Layer 7 of a small transformer language model trained on English Wikipedia (15 layers, counted from 0, width 128).
A neuron adds its activation times its output weights to the MLP's output. To switch it off is to set its activation to zero at one token and run the rest of the model.

Output weights of the MLP neurons that the questions are about. A number n stands for n times 0.00076.
n10: -22 -130 61 10 43 46 -31 -129 -233 52 -129 -46 45 -34 -233 -88 15 94 68 34 -39 121 -31 -48 98 58 4 -70 -183 -165 104 -172 25 233 74 -148 166 -155 -107 -95 7 -80 49 39 95 227 -109 -15 0 -137 158 49 -113 87 145 -3 54 89 -252 161 -78 -254 -130 -75 120 200 -18 221 -4 -20 149 88 146 -4 199 61 -34 -182 -18 173 -67 -3 114 64 -64 -36 -82 37 109 -11 90 -37 -83 -110 -7 -139 -66 17 -96 122 66 48 -65 -99 63 -4 -88 -10 165 217 -59 198 -7 69 -109 -428 106 86 157 -121 82 -70 -238 -39 247 81 -8 197
n88: 74 74 -55 170 20 -45 -59 -62 -45 50 174 -45 106 132 201 125 108 -89 29 75 42 143 -105 -235 -62 117 -114 -153 -7 43 -52 86 -173 19 76 -233 -29 -58 122 -212 -73 0 -4 -4 116 -196 96 -129 17 -19 37 69 -82 -20 -210 -40 139 -71 168 70 -19 270 83 3 -173 -232 84 -16 275 115 -49 56 172 61 18 43 12 168 29 -166 -77 -98 42 -125 -68 -21 57 57 -6 -120 -13 -128 -19 50 13 -120 91 -21 19 -27 -34 22 9 141 69 60 124 70 -44 -147 110 -82 -104 73 -192 94 103 81 -49 -172 -6 -37 -175 99 -183 -174 -10 110
n92: -106 -95 109 -22 72 51 -74 -36 69 138 208 -119 46 -68 56 88 243 78 -58 122 -78 -25 52 -52 -59 -112 124 -123 7 -56 -103 158 28 136 -165 -74 -104 -68 -162 47 154 -273 -51 30 43 94 -3 90 78 -240 56 26 -167 174 -87 -92 176 266 -106 10 24 32 -40 -51 -136 128 -151 94 18 -189 -188 7 182 -128 323 108 -164 175 -168 -90 173 -144 -82 -6 150 38 18 7 128 4 76 -43 33 -72 30 -49 111 -19 3 9 109 -89 -28 47 89 25 -71 -178 -128 -67 88 -116 -58 -128 -16 162 44 -7 195 -23 -10 225 -91 -78 -35 -210 -40 -132
n113: 0 -274 54 97 80 -163 -39 -158 -349 -46 -75 77 7 72 66 -108 -156 -154 112 70 -79 -30 74 83 -143 -23 153 183 -26 73 197 26 -152 -28 157 -104 73 -118 46 61 7 93 -304 28 104 146 -200 -87 -93 3 91 -158 22 137 103 149 -31 184 58 32 145 -30 12 260 14 -18 -18 -57 115 -251 65 -26 -30 -154 -25 131 -123 -57 -43 -48 -162 21 32 10 -87 7 30 196 171 -202 -66 174 -130 -36 53 59 -8 71 40 -53 340 42 56 -50 -98 -157 -121 7 10 -51 -86 271 -120 -124 159 -263 148 22 78 7 -211 127 -77 72 149 45 100 3
n160: -75 0 23 46 257 -30 -62 -20 4 126 -273 -32 48 -84 4 61 -90 51 206 -55 8 -94 -16 40 -15 -177 61 -28 102 11 42 133 -120 89 -113 -26 93 208 155 -32 60 -269 9 46 97 -223 246 -168 55 -125 -99 -183 -47 101 159 -29 -18 29 68 79 -141 -399 159 61 235 -248 -80 64 157 229 0 16 -88 -26 0 -98 -4 -111 34 -58 8 -411 -209 -65 -175 -21 16 187 117 189 81 -68 22 -80 0 29 41 36 110 165 -33 -180 76 138 11 51 180 -181 -169 -8 4 271 -65 229 15 -88 -144 111 47 -37 150 224 -178 -106 4 -51 -12 -130
n174: 187 -38 331 86 222 -141 -76 -159 -133 48 125 166 4 101 72 -66 318 29 -106 -76 -166 -200 5 72 -116 0 -138 68 177 106 -80 -81 308 176 -87 -157 250 65 -303 -140 -165 32 -142 -106 14 141 -140 185 -195 8 -81 -61 -256 122 21 279 135 -34 104 -108 -212 -134 -5 70 -66 -17 -314 -247 -122 -236 -33 158 198 -22 166 109 66 -211 134 -36 18 52 171 -184 101 -65 -174 193 83 -59 -40 346 107 -19 30 -25 -172 -108 -154 33 183 -94 164 23 -74 -191 -143 -184 106 -249 159 -142 -230 43 198 -67 127 -88 22 68 4 199 89 -161 391 -25 127 65
n180: 163 150 25 99 -32 -103 -54 65 -25 -36 45 16 38 82 -76 -14 69 -10 -32 10 -11 -154 100 -164 -40 -19 -68 15 260 158 -25 92 -170 115 21 -99 -159 42 52 -140 -105 124 90 66 -242 -322 -40 -41 191 76 155 -53 -160 -7 -81 68 140 -62 24 87 111 82 42 46 0 -165 186 46 -7 -94 112 -113 216 7 -114 194 -44 126 -56 76 78 -161 259 -71 150 26 -163 171 123 0 65 -56 149 236 -130 180 4 -131 -64 89 97 -48 -127 -156 -53 -169 70 108 -137 -19 -151 191 -65 -119 157 -295 -103 -75 -258 -62 -36 22 -148 4 -15 -132 23 263
n190: -180 71 -111 -14 48 -11 24 -138 141 91 18 61 -57 -46 -4 -88 -40 185 26 174 139 87 -16 28 -94 -168 37 72 95 -14 -115 125 90 144 -73 -29 -60 -95 -57 98 163 53 -212 170 188 94 76 322 42 -217 107 -130 177 166 84 166 -106 -11 146 -116 -4 -85 -91 -247 0 58 -33 76 -137 14 137 -11 66 -168 244 -60 -3 50 84 -134 -257 -141 -198 126 -41 -41 -77 31 -106 27 -15 162 -129 -37 247 -18 48 -42 99 -10 -25 -207 -171 94 -75 99 156 56 -131 0 111 -115 -11 174 -297 -89 -81 63 -128 -82 -301 148 -39 259 34 -234 -79 -119
n209: -12 -220 -59 121 -28 -115 -103 -97 -203 -40 82 11 -65 298 101 -193 107 -4 -139 61 149 -86 -4 -8 24 -367 0 -172 -171 -42 112 -45 189 147 172 -51 -121 -27 -115 -164 39 -4 -77 126 160 97 77 158 110 -92 233 80 -32 182 -94 34 8 183 -49 -70 0 -108 191 -257 173 -113 127 -12 -167 37 38 -118 79 -137 145 61 97 8 148 88 110 -148 91 60 218 -140 -152 140 39 115 68 -270 227 162 -367 -4 365 115 -79 -132 38 165 -58 13 70 -49 94 -105 -225 -60 53 -35 -92 -34 -61 -248 -91 -202 231 15 -68 16 130 -74 -4 49 13 -51
n216: 84 -112 -58 129 -10 -19 126 103 -94 -160 25 -267 -13 -34 96 128 52 -34 -84 -128 189 -163 35 -34 -39 94 29 -110 17 9 140 66 203 145 73 -150 -49 115 78 34 19 76 -41 -57 -45 34 76 -44 107 -137 78 17 -56 201 159 22 207 59 241 -51 6 37 73 139 -90 -73 -13 184 -53 152 104 96 -179 -29 -70 -71 -3 -24 57 -52 -241 -168 19 -80 -32 -141 161 192 140 -60 -124 -101 -13 14 -10 55 -66 -27 58 -78 6 -9 21 113 -21 -67 -38 -6 65 -228 -47 0 127 -121 15 -39 -68 -104 -139 53 -172 -37 -58 -42 -197 174 55 -313
n264: 68 -103 35 -42 -150 -128 139 -44 -17 162 -115 76 -37 -63 -124 -134 52 -13 80 47 219 -139 -183 139 140 -25 21 -36 -345 -110 -126 -32 52 64 109 -192 200 65 -17 -187 106 46 175 34 -110 -88 -333 62 -93 -43 50 85 141 -25 10 -3 271 -150 141 -17 -100 -62 222 166 52 130 97 -89 21 -305 86 18 -76 -62 162 122 -29 79 -17 -42 17 24 196 -112 -45 42 -230 -4 68 75 -49 -170 -77 -4 31 20 -184 156 -35 -58 40 181 -38 59 -151 86 -44 -155 193 -102 -79 64 3 -41 90 45 131 -94 -74 81 45 82 26 -192 18 -85 74 -6
n288: -148 82 -25 47 13 44 247 -74 3 41 -12 -102 28 12 -272 -28 -89 144 -35 15 -44 23 154 27 -106 0 -13 105 -94 64 22 20 -29 6 -106 -119 -61 19 -83 -272 19 -39 33 -49 20 222 19 -47 -193 -76 113 85 -165 -214 -12 -88 36 97 72 -124 190 53 -30 32 280 -306 -29 -147 46 18 -57 59 56 -6 127 79 -36 -56 -31 115 -123 81 -6 -81 82 -100 148 -86 -19 -62 99 -209 357 -18 -9 18 21 -164 253 94 86 24 -32 -61 9 56 90 -81 82 -17 88 -59 -3 -17 -73 -19 -44 -3 -194 178 6 -10 24 -144 65 -60 105 -20
n331: -57 38 -182 -30 -84 -22 -126 -15 -33 73 114 -117 -278 215 134 180 -212 -14 -36 -238 -94 187 -71 28 63 -102 209 127 4 189 -128 -90 -123 -7 -187 32 -15 -90 -211 62 122 -19 201 -72 89 -77 -37 38 98 165 -49 -16 33 -33 3 77 -83 -77 103 -25 102 125 31 -218 101 136 124 0 108 211 190 -123 103 79 -91 76 103 -64 -21 -15 239 -82 311 59 134 223 -30 -129 -93 -86 29 -133 -60 305 -168 35 16 -102 -51 47 25 14 -285 35 0 -90 68 3 -49 -122 15 4 -84 35 -184 81 22 -15 33 67 -95 -22 -340 -4 30 -182 -167 -70
n332: 133 18 -88 14 -196 -51 -48 -133 -44 -61 -7 152 253 130 -30 0 206 -115 -106 35 -185 0 20 176 -164 -184 267 -106 -34 -7 -19 60 -227 75 -11 -102 -37 95 -75 171 -90 -181 -342 105 -175 191 -64 193 -11 -89 -64 -106 -120 -23 -80 32 -18 162 59 155 11 -115 -16 312 281 -221 29 -130 177 -90 -80 -204 -58 47 92 200 7 146 -22 11 175 25 51 -66 110 -106 -130 -77 102 -23 -104 31 -100 -195 72 -7 211 -155 -18 234 -64 11 -50 -86 -137 76 -228 185 11 8 121 47 11 -43 -25 -4 154 136 -15 -85 100 -11 -121 109 49 153 -141 -51
n345: 75 -48 294 21 5 -5 152 -19 -91 99 186 -42 66 26 -5 -108 229 -9 -189 17 -139 -233 -107 134 32 4 -46 -93 37 70 -123 -28 121 -97 -40 -170 46 63 -170 -172 178 46 114 25 -81 130 347 -28 -75 -239 -4 145 -230 175 -183 48 69 -91 17 239 -90 99 87 167 -99 -22 -326 40 -125 -110 219 88 279 62 -52 -164 -68 -231 116 59 153 -9 -27 -407 135 -151 146 146 22 -187 87 199 105 -140 182 -193 -88 -225 -5 -150 310 -475 -58 115 -59 65 -4 -270 135 -206 103 79 200 -165 160 -164 189 -72 97 88 -18 214 62 -255 256 179 -82 -83
n383: 109 -74 -38 -145 -164 -109 -3 -27 164 -50 72 -21 -84 -104 55 114 -3 -115 -150 71 253 0 -97 -49 136 -32 -135 30 -62 -108 -19 -46 123 -69 41 -234 75 -29 43 85 167 -79 132 101 -88 68 -137 -138 59 145 -148 44 166 -85 -124 196 147 22 9 138 13 130 24 51 -38 161 -135 -211 62 0 24 -213 -114 -82 47 18 12 103 -142 58 -143 47 191 61 -42 -15 17 0 -19 139 81 -141 25 -78 -63 36 7 63 -191 -162 65 3 90 184 -152 -7 104 -103 -117 76 -175 -9 48 -75 -31 113 0 -10 -75 43 93 306 -177 54 -129 -27 191 -9

Each question names a token from some text and the token that comes next. It shows the activations a of the neurons there, in the order above. A number n stands for n times 0.0094.

Then comes g, the gradient of the next token's log-probability with respect to the MLP's output, scaled to length 1. A neuron's effect is roughly proportional to its activation times (output weights . g). A number n stands for n times 0.00082.

"istic", then ","
a: -2 0 82 -7 -11 -14 -3 -11 -1 -1 0 236 -17 -17 -14 -17
g: -18 68 -47 108 92 12 49 -262 -64 12 28 -69 -122 -32 -22 105 -29 -35 -113 -156 -90 139 -55 20 57 22 65 82 -185 -85 -81 116 -110 70 -59 -60 4 -49 74 -111 -8 -161 136 -3 -78 202 214 180 -112 28 65 34 -15 151 -15 3 -22 1 -157 -15 212 84 -59 21 149 -102 11 -140 144 -62 -24 -11 -118 -111 -346 141 32 45 173 36 -16 -73 155 -52 31 -183 -64 62 95 -187 271 221 39 -34 21 67 5 -98 12 -119 211 -93 164 105 -101 -124 -167 -51 -84 104 108 135 -93 9 -21 39 1 -89 44 -154 11 148 -123 97 96 77 -115 -59
Which neuron, switched off, lowers the next token's probability most? n288

" ro", then "se"
a: -17 -9 -16 32 0 172 2 -13 0 -1 -6 -3 -3 -18 320 -4
g: 162 262 17 -60 -34 -30 146 43 163 -144 167 37 -55 140 83 -44 -3 203 46 -2 -113 91 -87 -62 -150 8 19 90 31 -8 148 -162 30 99 -100 21 50 53 -17 -24 -135 -20 16 50 33 -11 -90 -10 47 265 -67 -277 -22 53 -20 -43 50 -115 -6 119 -84 -178 36 3 -25 -168 -135 -29 -26 142 -50 -104 -267 117 56 115 23 -100 -61 -162 -88 88 -84 -14 -187 -37 -2 -135 14 53 62 139 121 -20 -51 183 -31 -82 51 133 57 87 65 257 -217 -3 75 -36 48 -49 -234 -101 -317 -39 118 -54 46 -88 -91 26 43 -22 154 103 66 -26 -53 139
Which neuron, switched off, lowers the next token's probability most? n174

"3", then "–"
a: 0 -8 -13 -5 218 0 0 -2 -1 18 -8 0 19 -15 0 51
g: 14 209 25 -172 -143 -227 -52 19 139 125 -85 31 6 9 76 206 -90 175 -38 54 -5 43 -87 -137 -103 -62 -40 -50 -22 -103 165 -2 -127 92 91 -112 93 217 24 55 -115 -105 217 243 -30 58 -185 115 -13 -134 70 -15 76 -164 81 51 -47 -36 143 -5 18 -88 -8 -10 -155 26 1 -27 202 99 73 74 -1 -134 -168 -60 140 -56 11 69 -46 -230 -201 16 -64 -175 5 -80 73 22 85 21 14 10 135 123 3 38 -17 -30 23 -74 -26 -98 -75 178 54 -33 -26 -46 -103 107 -88 -211 -278 8 -32 -13 161 130 -19 133 -51 293 7 -79 97 -66
Which two neurons, each switched off alone, lower its probability most, in order? n160, n383

"7", then "0"
a: -5 -16 184 8 -12 0 -1 -15 -3 2 -13 -15 -17 0 0 -18
g: 10 104 24 101 29 172 -103 22 -99 -147 50 69 26 28 97 313 -82 30 -123 241 -24 -66 144 -2 25 67 135 78 174 -72 180 -46 -134 47 154 84 20 105 57 -76 -14 -195 0 -184 71 -37 -109 -229 -95 -16 -39 -219 39 66 -6 116 -181 -60 -82 -140 -45 33 -93 14 171 -56 82 42 4 156 -106 144 -179 187 -248 -69 -196 -2 -92 215 -125 -183 -26 -8 6 -79 -29 -19 -53 21 -90 -16 97 -57 -101 57 -25 -196 -52 18 -10 58 211 124 -151 -35 -20 58 126 28 -131 -18 -41 -55 -9 79 67 16 121 104 -190 111 111 -79 -30 52 36 67
Which neuron, switched off, raises the next token's probability most? n92

"ou", then "lev"
a: 18 193 -1 -4 0 0 0 -4 -1 -17 10 -17 4 -2 -3 93
g: -72 -28 118 2 -182 61 69 89 131 38 133 216 88 -47 60 5 130 -44 -100 63 13 -94 97 -78 -7 144 87 -66 -4 -90 129 164 54 66 51 -188 36 -219 -188 14 87 -96 28 -75 35 66 -52 34 109 -19 -119 31 -127 81 -89 -6 28 -18 97 1 -6 151 43 -118 -164 -100 36 49 127 46 -216 -96 -111 -182 -13 -63 42 108 -6 -10 89 247 -136 -60 16 -13 -83 -92 137 113 -46 -277 -135 149 -56 -56 162 -185 -31 -66 218 23 6 -53 167 30 -51 -98 125 -244 32 58 318 -107 103 41 -166 19 -90 1 70 -154 22 -131 96 58 -103 -29
Which neuron, switched off, lowers the next token's probability most? n88

"2", then "."
a: 0 -18 -16 -3 62 0 0 -16 0 79 -8 -2 71 -9 -1 8
g: -163 173 -68 19 -77 136 88 -392 -112 -268 55 -87 -126 -1 259 75 120 -74 -97 -5 -103 63 -54 147 -93 188 62 71 49 -113 63 107 10 -15 99 47 -104 155 -224 6 -67 -68 78 127 59 -22 -21 -191 91 38 65 150 163 17 -19 145 66 -63 96 1 157 -52 -14 -79 50 194 34 69 -235 -4 70 51 0 15 167 -124 -96 13 -8 -181 65 120 79 13 -11 -89 -116 26 63 -86 2 110 5 -130 -54 42 -94 46 143 -11 103 -50 11 -67 114 -33 140 -48 -137 -140 -36 -10 -42 -158 118 35 176 73 -66 -153 -229 -92 -35 -15 -61 53 -104 43
Which neuron, switched off, raises the next token's probability most? n160

" early", then " "
a: -17 -17 -11 -7 -2 -2 -1 -2 -12 -9 0 -9 -16 205 -4 -3
g: -35 49 -1 39 15 126 -114 179 -15 -175 -4 87 18 46 136 18 -50 30 58 -133 99 6 321 -63 -52 -73 220 -98 3 20 266 -15 105 -100 52 -83 57 119 53 58 -80 18 26 -22 -253 145 -66 -30 17 -139 -144 62 -185 -81 30 142 -77 79 104 -1 -291 30 -4 193 -32 -106 -91 75 4 27 -37 203 92 1 6 -11 -119 -58 157 69 -80 -60 -125 -137 -77 -14 48 75 66 -195 96 -167 -109 -49 -17 -136 95 -29 -24 201 -90 13 -134 16 125 -82 -74 217 4 4 -235 103 -9 -60 -13 114 -136 77 89 -61 -4 -14 -47 59 -247 60 194 -54
Which neuron, switched off, lowers the next token's probability most? n332

" b", then "ull"
a: -3 -7 81 0 0 0 0 -7 0 153 -18 -4 -5 -7 -18 -15
g: 57 -133 -178 139 -151 117 -58 27 107 156 27 172 -87 -103 35 69 -9 -95 80 94 190 29 -127 -41 69 98 -174 -22 -65 -212 -102 -29 -117 -120 182 93 -117 74 140 -136 115 -53 -87 -10 -61 -158 -160 56 -164 -44 164 126 20 160 -21 28 -35 -28 77 36 53 19 207 -162 -98 2 -32 161 2 23 -145 -15 293 -166 28 53 32 103 -45 21 269 156 47 -9 -21 76 7 133 26 -98 128 -25 55 -20 -114 -24 25 -81 -92 -179 -93 -71 -10 -100 11 30 -215 28 -27 39 -15 -25 -24 20 8 67 -59 283 -66 -43 -150 -31 201 -227 44 43 66 -114
Which neuron, switched off, raises the next token's probability most? n216

"x", then " W"
a: -18 -1 0 -18 0 -2 115 -12 -17 -8 67 -7 -18 -1 -2 -5
g: -93 -52 -185 -90 134 -164 -68 181 111 -245 66 -53 -172 -204 -95 -183 54 68 -40 85 -109 162 240 164 81 57 72 -14 -113 23 -21 43 -240 -152 3 32 53 15 222 106 -134 128 -142 -86 293 -96 17 -46 73 -44 -28 142 -50 -82 192 -46 -109 17 -32 -168 -128 46 22 -174 -83 -62 -23 41 72 -112 27 -45 88 -72 142 -44 98 106 49 -54 -153 142 -17 51 -63 -8 -8 -35 8 -8 -46 70 -33 -155 144 95 63 -230 10 58 -190 -92 -62 14 178 34 -32 120 22 -25 55 19 49 159 79 -122 111 -98 89 51 -16 16 -51 121 202 33 76 3
Which neuron, switched off, raises the next token's probability most? n180

"west", then ")\n"
a: 0 -5 -16 -2 -17 0 -6 80 64 -14 -4 -13 -5 -18 -3 -17
g: 67 -95 165 155 232 65 -193 95 -111 105 92 -107 -326 234 61 -177 47 168 -64 -140 -49 184 81 -24 27 -12 92 20 116 28 -13 75 -58 -128 33 120 -44 -5 140 -114 4 137 10 -49 -17 -82 46 190 -28 -188 -84 -148 -98 159 -129 26 -52 -34 -114 -105 -75 -62 -53 -150 118 -39 130 11 -91 81 -67 -48 82 -47 104 -14 53 85 -162 -7 -114 89 84 95 -65 78 93 -122 -43 68 144 46 182 40 -50 111 114 -42 34 197 63 -132 -36 -81 67 -175 24 -176 75 57 -145 -100 -74 199 71 -48 -197 38 -36 -189 -15 -8 63 -30 -1 -43 -209 70
Which neuron, switched off, lowers the next token's probability most? n209

"ating", then " community"
a: -12 -7 -16 -14 0 52 -18 -3 -4 -18 -1 177 -3 -5 -10 -15
g: 134 29 98 -75 29 98 -18 -41 42 -34 90 -28 57 -84 -73 123 56 124 -147 21 94 97 -84 -31 84 -9 -154 -48 107 -21 117 -86 -221 -66 -7 70 -160 75 -62 120 -118 -78 -48 -118 50 -75 -102 -221 -132 -39 201 147 -40 -8 95 65 -107 32 143 257 99 -9 183 -9 -131 -104 -16 -107 -33 -94 30 -247 0 48 -7 -62 59 150 228 -201 -41 -120 -21 62 258 128 79 47 -43 6 66 -219 -52 -53 9 -160 220 165 109 73 148 49 -48 143 -25 17 -64 -86 -146 62 96 -19 -125 25 9 -29 26 89 -182 -171 65 -220 75 148 -153 -22 -62 -5
Which neuron, switched off, raises the next token's probability most? n174

"d", then "man"
a: -3 1 0 -2 -11 -1 236 16 -2 -1 -2 -15 -9 0 -18 -8
g: 100 -71 17 17 -229 -35 88 -64 -1 -72 106 -105 49 -122 -121 15 46 -218 34 12 24 41 -88 62 127 -117 34 -125 -66 -62 236 21 -45 101 -92 89 -66 141 50 -49 69 132 26 156 8 -137 -25 -100 139 -36 61 -61 -130 2 161 247 64 -72 246 93 47 -18 -53 -34 77 -84 -117 27 -103 16 7 120 -103 -250 1 -91 -20 409 -12 2 -26 7 -65 -105 57 22 27 70 -91 70 -7 78 -103 176 -106 194 -175 88 -69 -112 40 21 139 55 -113 51 -210 110 118 -51 -257 -14 51 79 -20 62 56 -58 91 -256 108 -48 -66 53 -132 -111 59 -11
Which neuron, switched off, lowers the next token's probability most? n180

" imp", then "lement"
a: -13 -2 -18 -12 -6 -15 0 -10 -1 -8 0 -12 16 -5 345 -18
g: -103 99 -15 -94 47 133 195 -68 -155 5 -147 -81 -80 57 85 -19 136 -79 -42 -44 211 -103 -49 -152 -82 42 -14 -204 -38 -96 -220 57 -82 199 58 115 -98 26 -43 90 -22 -55 -81 -117 13 204 49 -13 -6 -207 81 150 -11 4 60 162 57 11 126 -16 -71 245 -31 -49 133 -111 42 -49 -215 144 2 -34 117 66 -86 -82 -134 96 -15 -19 -29 86 -103 -51 138 -54 -124 33 -56 -37 195 -122 -93 -40 23 15 29 -261 53 80 -13 186 -25 -94 -48 249 8 74 -101 110 176 -95 146 73 -264 38 104 63 173 -92 -38 47 -33 -3 151 -25 -193 -43
Which neuron, switched off, lowers the next token's probability most? n345

" only", then " almost"
a: -5 106 -16 21 -13 0 -8 -8 -17 -5 -5 115 -13 14 0 -14
g: -28 8 69 97 -63 12 -18 -46 -32 -228 131 -8 20 70 45 116 86 52 277 89 65 -19 75 -70 165 -20 112 39 16 -26 24 -174 24 67 -112 54 -115 -61 -9 241 -10 -133 -71 52 103 38 -6 222 64 68 59 -101 -83 126 -106 162 -197 70 187 -5 0 113 -68 80 -52 -16 -205 -137 -89 -26 -121 -59 134 23 207 -13 -83 -76 47 58 98 -8 -58 -99 -103 51 -56 44 60 -26 -109 279 1 -203 -27 -75 -173 -198 -154 55 -163 -105 233 -38 -77 -32 -76 -68 63 -107 -84 88 -152 -177 54 -140 189 206 2 133 -117 71 124 -144 -65 15 32 -45
Which neuron, switched off, raises the next token's probability most? n288

"art", then "rain"
a: -17 -8 0 -17 -16 -3 -4 0 -15 30 -17 -12 -7 -14 -3 117
g: 4 -13 63 -101 -250 -17 -120 -6 114 0 25 76 163 68 44 -57 -62 -50 19 -65 74 -11 -121 62 -50 -37 65 58 -57 -170 -89 -161 104 124 22 125 -97 -91 -230 131 -73 71 -5 127 -90 -66 -167 86 9 -70 -80 38 40 -93 -161 94 14 -175 -27 108 -1 3 204 -152 122 137 -37 94 62 96 228 -78 91 27 -5 32 -177 176 -76 -93 -97 -4 46 97 -95 100 50 94 -119 79 130 -72 -127 -36 90 -117 1 71 -133 -53 -8 -189 81 -66 -349 41 -57 267 100 139 -231 230 32 83 36 -166 -40 -52 26 124 -2 18 101 156 104 -100 72 23
Which neuron, switched off, lowers the next token's probability most? n383

"ann", then "i"
a: 196 -13 -1 0 0 -2 0 1 -1 -15 0 -18 0 0 -16 -3
g: -59 30 91 32 201 68 -12 -89 -97 -4 -44 -117 10 -66 57 -108 -40 52 50 96 -84 117 17 -206 -10 -42 166 -113 -100 -226 44 -145 51 150 -142 89 0 238 138 -108 -5 -4 -81 74 35 -44 -63 24 -39 -68 135 65 -22 -189 272 49 -62 -37 -75 -183 -82 44 188 -33 40 -65 -194 111 -115 -76 -4 2 40 44 -49 -129 105 111 -23 13 -181 61 -16 286 -100 245 -65 -158 -93 176 113 12 20 -118 -108 -70 6 -21 -56 -73 29 -31 81 -116 57 -16 35 85 -118 257 163 -211 -32 -142 111 255 -7 39 -94 -86 98 -23 102 -14 105 -77 94 -2
Which neuron, switched off, lowers the next token's probability most? n10

"se", then "asons"
a: -12 91 -15 -6 -17 -8 -4 -8 -6 -5 -17 0 26 -16 -16 -17
g: 264 -115 105 19 -165 -121 -10 57 132 102 205 125 -122 -26 143 -233 169 -144 -68 -21 49 208 127 21 -57 118 11 -250 24 -60 219 147 -215 84 126 135 54 85 180 158 45 -93 -43 -81 -61 -91 28 -208 53 173 -30 87 -144 -60 -4 -75 -149 54 70 -59 -86 -58 -19 118 55 -17 -106 -41 67 -70 -72 112 -59 -2 -65 -45 233 -256 80 107 55 25 -26 -14 95 -79 2 -86 -21 -29 -16 -102 161 23 172 -68 6 -101 24 -174 -77 30 20 -15 -158 136 69 -95 -105 -80 -120 -52 71 91 72 -99 35 101 -50 -105 9 -132 -78 -130 66 75 2 -81
Which neuron, switched off, lowers the next token's probability most? n88

"red", then " Christ"
a: 144 3 48 0 -6 262 -10 -18 0 -18 -6 -10 -17 0 7 -16
g: 19 48 -27 -165 69 130 -33 169 -118 -44 15 42 -69 -151 -181 98 -48 -7 -2 -19 -160 208 325 177 1 69 24 -104 -3 -28 44 1 -64 -148 47 9 111 137 194 -76 -87 -202 -168 32 52 -236 -93 -123 -6 -106 -79 196 48 -140 174 34 -13 41 -72 -204 -98 54 199 -48 20 82 -150 -47 24 14 87 -194 -17 -121 143 -15 -52 33 -27 -52 -119 213 -130 28 28 33 -149 -1 158 74 19 11 -25 -156 70 48 -48 -10 167 242 111 88 180 -18 -101 -94 28 25 73 -39 28 119 44 -21 -240 -86 -103 -132 55 69 -20 1 -79 113 107 -62 70 56
Which neuron, switched off, lowers the next token's probability most? n10

"8", then " to"
a: 0 -10 -4 -1 53 -2 0 0 0 37 -5 -6 -8 -12 -1 -4
g: -44 25 13 73 6 -75 78 193 82 53 -130 41 -32 194 -35 93 322 239 -6 43 69 -63 -170 -64 32 -110 -9 34 -125 31 43 -112 7 74 152 -107 135 308 -34 21 -32 -29 149 -160 102 -53 -117 113 -81 -120 -172 -190 -73 -125 110 -58 -116 -39 151 -175 -186 -165 50 -34 139 -192 77 96 36 -87 165 -42 -46 -159 52 -90 156 111 -77 -60 21 -6 87 -5 -178 91 27 15 116 -46 -58 -7 -94 -65 -132 21 194 -17 44 55 -37 115 -96 -9 -105 106 -72 -105 -9 -217 -89 -14 22 -36 20 167 -50 136 142 -75 -66 0 147 169 -94 -64 -67 45
Which neuron, switched off, lowers the next token's probability most? n160

" own", then " law"
a: -8 -17 99 -18 -10 -6 -1 193 0 -17 -2 275 -18 -7 -8 -2
g: 99 128 -26 37 -127 -19 3 -4 -19 155 -19 -197 79 -98 -8 52 -143 -78 -88 -62 -108 78 -48 -128 -18 24 -207 -50 -32 7 103 4 69 -38 75 12 -64 175 66 199 -13 -210 73 -79 -288 22 155 8 -36 178 90 123 129 28 -41 1 7 -64 -65 0 116 -7 217 196 -91 38 22 -129 -163 -80 -50 -56 -175 -31 -73 -50 -98 171 -125 -8 -127 118 -87 -105 98 53 -157 112 -1 -74 228 -93 139 99 72 -124 22 -82 68 -155 42 9 -19 246 94 -15 189 23 -92 -49 20 -208 28 139 94 60 -93 42 152 -12 -17 -83 178 72 195 -147 -217 -56
Which neuron, switched off, raises the next token's probability most? n190

" and", then " P"
a: -13 131 0 207 31 -2 0 -5 0 217 -17 7 -1 50 -2 185
g: -46 -83 -24 47 91 51 109 73 35 -113 158 -90 -67 25 -124 -25 -71 -115 -69 43 -4 15 59 50 -96 162 -146 -29 -134 215 109 -54 -113 110 162 -19 -53 -17 222 -129 0 -43 -97 -155 88 -23 31 -285 -111 45 34 42 122 8 -11 -55 222 -132 -133 66 127 71 115 55 -17 119 -168 -126 16 30 159 -182 253 -34 -65 65 16 138 -74 -22 149 -8 -27 219 -71 -40 67 202 -37 -59 3 -184 -112 -235 127 -85 -79 -26 83 -45 200 -267 -97 -93 5 -116 96 -73 -17 192 -44 127 -20 -26 67 -81 75 20 172 75 34 56 -161 57 2 -97 -56 -75
Which neuron, switched off, lowers the next token's probability most? n113

"merican", then " g"
a: -4 -6 59 13 -4 0 -4 -10 0 -8 -16 0 -11 -13 0 -17
g: -9 -26 116 -53 14 45 -83 72 136 132 -149 67 -110 75 62 -126 79 -23 -118 10 -20 114 -40 14 -17 -12 -170 -67 -82 -6 -184 -173 205 -119 121 -14 -23 -161 -34 -65 -45 -280 98 193 35 140 32 117 -8 37 57 25 -27 68 199 13 140 139 22 -57 29 -33 122 -96 -68 36 -135 27 -3 23 -253 73 60 -28 126 153 -378 -70 -160 26 75 2 115 -32 16 -63 -27 -110 59 -143 -50 210 70 -35 46 14 -92 -81 37 95 121 -25 -18 138 -2 -5 -124 119 46 116 19 116 216 -311 -128 -71 46 39 -61 -11 18 168 -127 23 134 -211 -51 -9
Which neuron, switched off, lowers the next token's probability most? n92

"ew", then "ers"
a: -3 -5 -3 -15 119 -17 -16 -1 -17 -11 -11 -1 28 -1 13 23
g: 118 32 -71 -64 -138 -60 66 171 -56 -58 -55 -30 100 -153 -114 4 15 33 77 143 30 4 9 5 -152 -55 -51 34 -116 -174 72 113 -105 67 184 -41 -131 -44 -55 55 11 -98 -19 -24 -115 63 -122 -81 160 -176 -58 45 109 107 -1 -52 -128 10 -22 98 -93 -269 -10 242 -28 42 -125 21 -274 107 46 -83 -62 -130 65 -245 -39 210 -114 115 -26 97 -93 -69 11 150 82 12 105 226 -32 89 141 74 -55 60 -180 16 -130 -260 29 12 172 96 -192 -17 68 175 64 99 125 107 2 -195 253 -5 18 16 -43 78 53 11 61 147 71 -80 -42 6
Which neuron, switched off, raises the next token's probability most? n331